Layer 2 of a small transformer language model trained on English Wikipedia (8 layers, counted from 0, width 128). Numbers have three digits each and are written without spaces.
Take only the direct path to the model's output, skipping the later layers: a vector added to the residual stream pushes a token's score in proportion to its dot product with that token's output vector.

Output vectors of the tokens that the questions are about. A number n stands for (n - 500) times 0.0077.
"ournal": 387643530614525406460479382425466497566594562585469666551516341537635465572543565512473335506549330485589464561545740276524365323576494436692458434438516491643694383452437338497416468536573539397600584447633384442448491452242385621578350447331486488705477602497456528497621312569514654553494583454714621441673286430497467456569505482424481570509449565600568402482446509618509626524632
"е": 461439394530513370355429533389412578454554611473395487502508458602486456303556529436482400463511540486421498570505650517488441428561486438541460443514537555622594407431454412575344471413509436491593578560513477437473524370573353566580548467408517423526620551590495357380463424526404500570498607396521562380482388428500531530524478514536404565546537464521563368344507581464368582370549
" includ": 240660263673704226263798349270278725559621674468305675338360312468643520336618682331500323663195412743699401680237778483301369480407362309712118320740602418741797155231573273682252365353649651263784508727695023657146281183271414651687517283243636666678598744638686237412597231273211637711360709555668605188685337369699678265852312710405393728652351332588258422315414660616248685319652
"wn": 460533445467486297492436516318380627519505569341566539315493539561607585324474541493473544461443477436618293528344514353429401392337371446574297455601528292454648314435539438543446649365560425508515648484463412531465506406393509570570506213406574429531621467533581434512457456405556435465422537569460430426613448586643503708513299695461343588585534599606293425613297460478586599467558
"ally": 420636477531633437497543411558552553548433587444465466476288473435524476548478528481543586477440569477624185616317468456657687405520286490626497374707468361449503450494494484385566481585559508323691580760575467524364523452448639576599532383644609716414454517475637454445719453468576640467492566495491601454592495389710483489536563379581440481519616455511529510447441471361552460393604
".S": 450397557656549469435477488545542614591602538486452500341482500641539431420404585434463589521436391394563557514500556424432338478449475411544414405574517596624469369468521457556519458607685477541547525498546411443626585390472505623491452482450491509541498610563523554364386372491553490565383643544561608459624360397533468550478490582532494556619559498558497410541598614497526510477507
" degree": 500547452363684276378626460445480611555573685620432652519513408620477526345439511483591517539315442512473380584374684445276429410460518473664503401525577537557531389313581528489400385406531560405751506599497488574497475478485363423535330527300548715584390641344500475349537632402403487579382592492448649425682383298506567547525450624553453469549503473549463360515565512593533484473693
"hes": 403518476500472460511566348465575404516581535452308619522287446576482455389445492402500456631591335551571474533402609626460531594585319538538445467519388341441640500587422587360425295628412405316482576497489460591430432423376643649506503537343592606534690671403553390593449296527416513531750483448445477365676540462678492542626574568512658612627489500557561481414260612479370575467463

Output weights of attention head 1. The head adds the sum of these rows, row i times number i of z. A number n stands for (n - 500) times 0.00043.
o0: 349382406361294252518715645265296660104576364425415467660403260290645341393660632679486490392173635497463609845475704538616414599659406441588479510525593641570657518681590591449519504617179572623677452481326281352125392523393632324565659540375453555489414470564702510617626405542329658468719623576549599198567405531417609358522481538500663747321336530720577397569334554530614402317608
o1: 420502253712576588534625499751940456625557372707570659426641486656395659542415240483437435514620572702510577622470414397417647523538517622411901643545753628294531467450525559561691477538445481483552556488488686360403519480463576282476242580448340522533622594530472666689385629551743788653443696629560818822580207429404338676517600587553316499481570586740626369472526462436667671652541
o2: 397572592442640455544551404322451403351530549499617503374623473409358296509582584477207435484433473564577571445633631827381307390363546778353416705466267540583397427702527566485575494474568187701437761468350060450390299415428555443297637273479347484374389479624603486581465329419526447560685655517756442398397661650277641395464328460742682481543351518441450569462690448522607373465565
o3: 796811385583592412406585576521670614435444505377681650655443422331425503346530445542391434255706406511380530757550366622517740431453347379361467331419493456519525774552501489725622617506660515430423320168518699456455366540527389385813404266538564544533560485524834522599564723633568873599420752412671666514657316221379648775638627632599380477402468622664389619419486503433601566660391
o4: 464470492478629759452171692602443525740496443449564389692337678547660560676527561603392289722551636505655558568821520710561634539448649582531406786281316414634560517589367610257315514751742514376382235560605336589585565551616343379531811434589679395258409601647315415702550421557443586548407441431351192438660741265610588570529338380568345504538434672453389627556488383356465369808506
o5: 561326584637450526686489513418468567490373660462470305456478449690568642322317574422509717707581592358507451183510453533232297464517380420499336683273475419273420489500523519587756418507687509695265741441472449404715611335500436542402327436623515691573529498497459302494768579554352346650508323517413692749339579598432552241400466430479450458427516275823447638516530629705639579418341
o6: 594440462395501729204464403718524448784333374509369793162406529326576560640292715449794685482469409259588258656385449267798523660563488137805243280675489581461363470267536658409381548423627669464585366622548927692445611438534490626621590323660891323700590516441347477332733569357628500153536657517504367795724506674630509679284481764535775496615387639328183474456425502465341485740364
o7: 684295432263545422656448600517820371578597574604636449417572536686216282561563505580557516574673714451386603409494338820566592491346657686419685659473601420496562582871459544509617273385547413528413506375202648621665331528471661504447516627613208726617547448612554699351215725399392594628560722474498444385644533551599531409508489545553516489503433435508846654246464332526631431492454
o8: 611337458514554708398574565377575739560522538569749466421733367529533683560584682208283682470401691658750717541559523602339440478362395413372376910238444296505330475597568741364632473709549422830474349624302520436450405478340823391420601553607431846328415544499482466749516668303388621747746441567368610667665695405286451253331579504657467299378601633599269752462487407442732577557524
o9: 564557411810574640427395471574215317643247502520628609648481541450694651480773311370760347618607456366421883465493374400714791534443565295456514474522631477506525746428463506461461486656645623441348477457773509572626412695614332722879720271959531554654407563693357460722456532453716616355287347484284347493484585380639334803458488539385528417456420717335647602539318431585445540855579
o10: 699405571432545720333621495629228688287373691312669511516485632635614561448300728506540698632453388366630520437608348312398366338440429472557195601371481331492126440437447544374569597691588708607307519451291515594835604628413578619602479292622701403662542763403373535513461534372527367346489366496523480751552890530417653377510379617353596281421512472363147586445616352571513619387467
o11: 222449428477643340617455569360588334174607442674781308367393293446418408272631463508297681310545561542544626710631530602482600524471485511113678634459325584565586626686378416660568519475282243431537631377518228357291447406623446414309527624637128450542306427382680339475650704540492518564773626791404671543431476491516488560375330497642589679658500855668605446680501678412685510477570
o12: 633456658685647328371607333586489593629322520408213587465420242599702595419428610638522404643560485414700351447310728432518342311595593559737495491636517783419672258310405593457688463447490537150488973421580528801727485346338455474686666394246764262635573321384401542244264373535613462501721417789592500457661214456546451397489557842618447241144572545513587510301770518412467537681618
o13: 695367618348439333415275476579429455580514367564597522469393393815285356712684516372570478540485540266531473330468638416444377515697518497357644587618682583499632526731732771484583310164600472341478395489336508605614569513681648724375720331353455666525560551504443452431552400456570339508544576670288556571433522393842404418301466566676389509706582440477651617431651541606632436297532
o14: 451320465427422346420324509381146500504496638626846494583534233833502547535691501356374440571309720582284495145732562524237523544145521474411301783261616585717670461562572523606378450520514417659503410528522254466366396335612468408235742542665294559303413465591462395420339366680214538712437437419465693074434561372588633352628651311415238618564572543605502615522521403586407552463613
o15: 733461598506720431479714354430569613522647470320343582623424393641530518496549464525483664421597500443333351857118667578565439145405389441341501568509717529791560539420397492615312439428619394457668349603563600617372397277606206679459555514222379412611660483485569548452398460619856446615562590481234461500620456229491614623554578681345517538517485376534678460589678397435490421357487
o16: 492347361429442640342509545454592408627545577442306662463098504537597663395507377485852676913562268445682508397341754371375345456412481127723415307798470681450370459379570589365467324233707756341567467540652874455640609640336769710811378369317694403646652720436478802536488565388501455281551481393327510697603340448444147531417359645377533433344497383549296514486333525543319692533568
o17: 782543519425228566288530393483723604350428730411485777505398581493496501596456446617739486576337593424454491592424566456535460598350337471581423240638448671577692530469664340674488539674653474407664665374500928607748460551453726651597359268453600661523571463341691611709596491389410578608509485566470293399536664555510404636512529368399605445563522528707553631570390585587434373535581
o18: 635197537465450682406476630544579343655482602250345513321452757623288459446525396456461397389576470449658607447727452440570487676519518400112781329668550392644619634757608425565183328349555584484533248434515484406503512377535606503423681714679357648542566582476581571634384442368580517474634571456382336696272289414460481524556463522661410632603501452335771542379346568428374460382514
o19: 348491658681402601457647555438497271542512504644474389526391449357461369436700628514492323186386601466477698539516709834785475873414532433512258689409421531582659684635342260451329655400379392436548664593586530472326389396643541487308647584406302668511362387507629252435572432601440597448557699589419508558527523560632450621417779438483628665524362497497613459314517356582583268469691
o20: 562431511426412574517477721518683441509667587600500377515587436480381571592557481607748357488397475593659649342432524779670424703461680657311791537598473514540669509539631549533567485270348282377465344523243499501536286494502544472292820668181420611396348437590533584370373300611658295432697469672427277537563507732634302448632700590508605573674512583449875484481416423294733270761514
o21: 733403554446623744544390575678492639614456403476706521488551589781341463506345620511542563419537406340478662337544471523609629541493665549416695599375486485586523567510394654398493379586594683330276486615425600615652435670454562677382725421593562429502384569462456550390474419332445451615598559515417396667754711429613684396409627447579535301481558567371570590389471279437385571657723
o22: 462690358537469569494514710496452506522603490519630274515372670512614527375776682615287287572485721641625727472557549674212792583446502552485230769367445302506618715475425478402522506627437396548293479812521371481572502874459543667627399431667447712429488440615421208580735510650371593751424367465183610440650835232442277501663437336530346646562430470275255571276451473480682440468621
o23: 308385389406668181660668855259569578373507492556629238377568369197692566460531484632153467344488518527429337423262456784268417455465313626410645543567527369485186535618700502426737460548237136600490253310537401315351379440488559342247491548589339515500359609693794404429567486828403396619467522677496726452380425830148863451392551500406568585419607369611676487557528559390928511557301
o24: 538361539304552680552428801603532575663457431471576292625529652632466522567542563441373355260695506353480622354530468464515592734258548418337502637394450317620346556415527469431306436553683520594389301542500442643556412779632537470370562690504474367400420476646397257422567259716424319488590656477218417598549560534540431444238692422405698485607519531438534613397576290468587380441427
o25: 186332760538430703236344454401720694767518402441247743197367687548613298435393571648700478601413429519681430555693525559334501404764396454567476316963537456379426442659505676491638367120548498413480363429353520295425675764394750670561437590395615570622708459699462498637579251587504446337557619474321607798619460509786262474289408481418415487701575194369405494504607781435584352484584
o26: 740522587424525553476514534380330441546470674225423527446347272478783419304525783491458632583375253332730344335426688350285368321706583571609410473519318679329327282571529529583911538496543617312219873494556522470705520588249585744702482434258695485349400566407660457586764416282315477666322315624460676609682609360433294247475471594598683245386317591496379627677505558569440588567632
o27: 616462652429519571280571531536223769359505695239311838644399432659536566322403648473618597572424483259371474400592594142452634480551676263644529510350426627544678442432393481684463555513395816520482424803782536588579471530388531518699506554407740458547528482614458518392644515476267511424411583535360611641561587275476384301655355347387423477440526512355499652563461541600337485361676
o28: 319628641492382711322556583421328522542484501518490569579551465461470569435415413691526445413328374722393265447551583523633565464397759345587554427474244592489558595382564327487218435457410396351430127667534397721684592764473528749610656607411827328308504645523462441344762522597441206302430369369408368261595950462607527483584600416428663447639473664328490372475511481440436392664611
o29: 495558446457436244501665491613588579294621559574760554501686364711367436491716297392558800480352400726329685464394341237175643348376541613393643599608619802557531205513546530785595351304378434527593521325313568657595583522402443445434218501395155423395517451531529558426416454609498648349358515533595824203510298397513538543733862505511516524566661651597691365645588514594590518465341
o30: 738648601333310730560283484431506470616554421435056437451659635467538438630396630588310194212664595458682516442385621468709641421522542382492207427292273631499471573360514511223322551395652437419503517762504820694409191422579554555483754823371651642481347224611449412378596478650559566426615371810330225580640452657503316438331501383324699603470381447395458445352768549351454457509682
o31: 644354617398422426489569521612569470725514411426511413346478522585399531594448516366416387456490451574614797469541574539425375541515599435404614433492623418471512351720619625383425430418374488507505396450552492675521491570581555371560425422595545594368456434619505677254534279275456530561480551491518600464421260319480321331554469493589210375455544309373593616510570345599412488583579

Each question shows a token from some text and the vector z that the head gathered there. A number n stands for (n - 500) times 0.0035.

" she": 587531371662601390530397408649492571501519380533547445416505450428377479439466541505610421338381
Pushed down most: ".S"

" for": 512501434656406507505394429579510367489542392447515524582403519472411447477512487530489548415458
Which three tokens does it push up most, strongest first? "ournal", "wn", " degree"

"ees": 503505387628444520504426433577468455474562425526487535532415450504423474438505487499487548382450
Pushed down most: "hes"

",": 505508523447445605438549562420528525446500515556486492520588433494557517540491515515442557416497
Pushed down most: "ally"

" st": 414509536555491434536370454678455451516495519515464465415534491461539492504488480421555594483515
Pushed up most: "ournal"

".,": 564528748592417437464413488208489570489644298316328363276458254578640610625400619429488340576420
Pushed up most: "ally"

" put": 517466447511413484558409488548586456520540425558427484506445428384488467480539389439494520487408
Pushed down most: "hes"

" meet": 505534456589482498505460430609491514538599471482453526478429507495417464488454507495521551443469
Which three tokens does it push up most, strongest first? "ournal", " degree", "wn"

"han": 469385469574358620471487440617557562502541479587594467583539467366379688600474531392539393328480
Which three tokens does it push up most, strongest first? "wn", ".S", "е"

"ersey": 512572507523409566545431498439518520494647409552565513538390429483465531608571533519376526507474
Pushed up most: ".S"

" Carolina": 563458389595486562621477413232546575403520450507601553433246350422269568537459539515418402524337
Which three tokens does it push up most, strongest first? "wn", " degree", " includ"

" port": 410414595477463490437479435553528397518448491632450464458487488386423493557488462463565538417511
Pushed down most: "ally"

" New": 543599450499417549543392552464505430465649436575573528616348417452497470569643537583338528522499
Which two tokens does it push up most, strongest first? ".S", " degree"

" inter": 557422512584533465525495487581582402519535389525508560515547506492523513544505487494502537440522
Which two tokens does it push up most, strongest first? "ally", "wn"

" the": 495552423461500417580493500551573417622464352610550503460405461294559410502725397450681427511503
Which three tokens does it push up most, strongest first? " includ", "ally", "wn"

" ar": 526556514531509474544506415557573541535580459482518521511489527471380418527499465520568515459497
Pushed up most: "ournal"

"ic": 559537426594478528513543421473526461496565474526485539521420486564416484462468497541472556436509
Pushed up most: " degree"

" World": 477499461558497480481544482587455510501525438534458458461518480443517462481504550467490576405502
Which three tokens does it push up most, strongest first? "ournal", " degree", "ally"

" of": 535508393541446588456456547495520448402521496515510541586450408465547467451584517582374542476541
Pushed down most: "hes"

"ine": 529511500525456562433500552513485564495527465520566537520577570524504517565582549479531523383518
Which three tokens does it push up most, strongest first? "hes", ".S", " degree"

"ied": 451451484451512558448540473528410505487549529549462479475583530458570518519528531459447518447555
Which two tokens does it push up most, strongest first? "е", "hes"

" plan": 543459453624460537587499547521617451578626370512561593515501489476485453535621587423384556535513
Pushed up most: "wn"

" status": 529462410635450500521480474513442381496553418522490571492378518533402469442518547544534597367489
Which two tokens does it push up most, strongest first? " degree", " includ"

"medi": 559427503575507465571473477531633446494537429526502549541563498506500483532521481480485554493481
Which three tokens does it push up most, strongest first? "wn", "ally", " includ"

" –": 644568543598569434408513588454219756438524412495487621535644653470636548507561454430559487534493
Pushed up most: "hes"

"ad": 634394408582415689522584575378480551355655413550519490460429397519635393508418567545385537512589
Pushed down most: "ournal"

"is": 538496587505385471494425515496498536521540414513568530436429499561506504542519682487593623423528
Pushed down most: "е"

"ens": 508461355805350495627576343339433402546591402648441759648219363694349467546367498564440782576571
Which three tokens does it push up most, strongest first? " degree", ".S", "ournal"

" cont": 442495574593578490352617426564458506613451563568434575632423509477604351561456549641618623437420
Pushed up most: "е"

" (": 344408436497617582487513286463205403544500575539336528475527570356490603524510503390452435524558
Pushed down most: " degree"

" invest": 540493439558510482534454436569532560493533478527413461466534539479502466489449494503532585452533
Pushed up most: "ournal"

"-": 492470488447444547453527469533398532545545505487519503475577553523558488521559616511514511485548
Which two tokens does it push up most, strongest first? "hes", " includ"

"d": 356415456508587578479487309446236416531510566538340502467536567374507604535507508394453464522547
Pushed down most: " degree"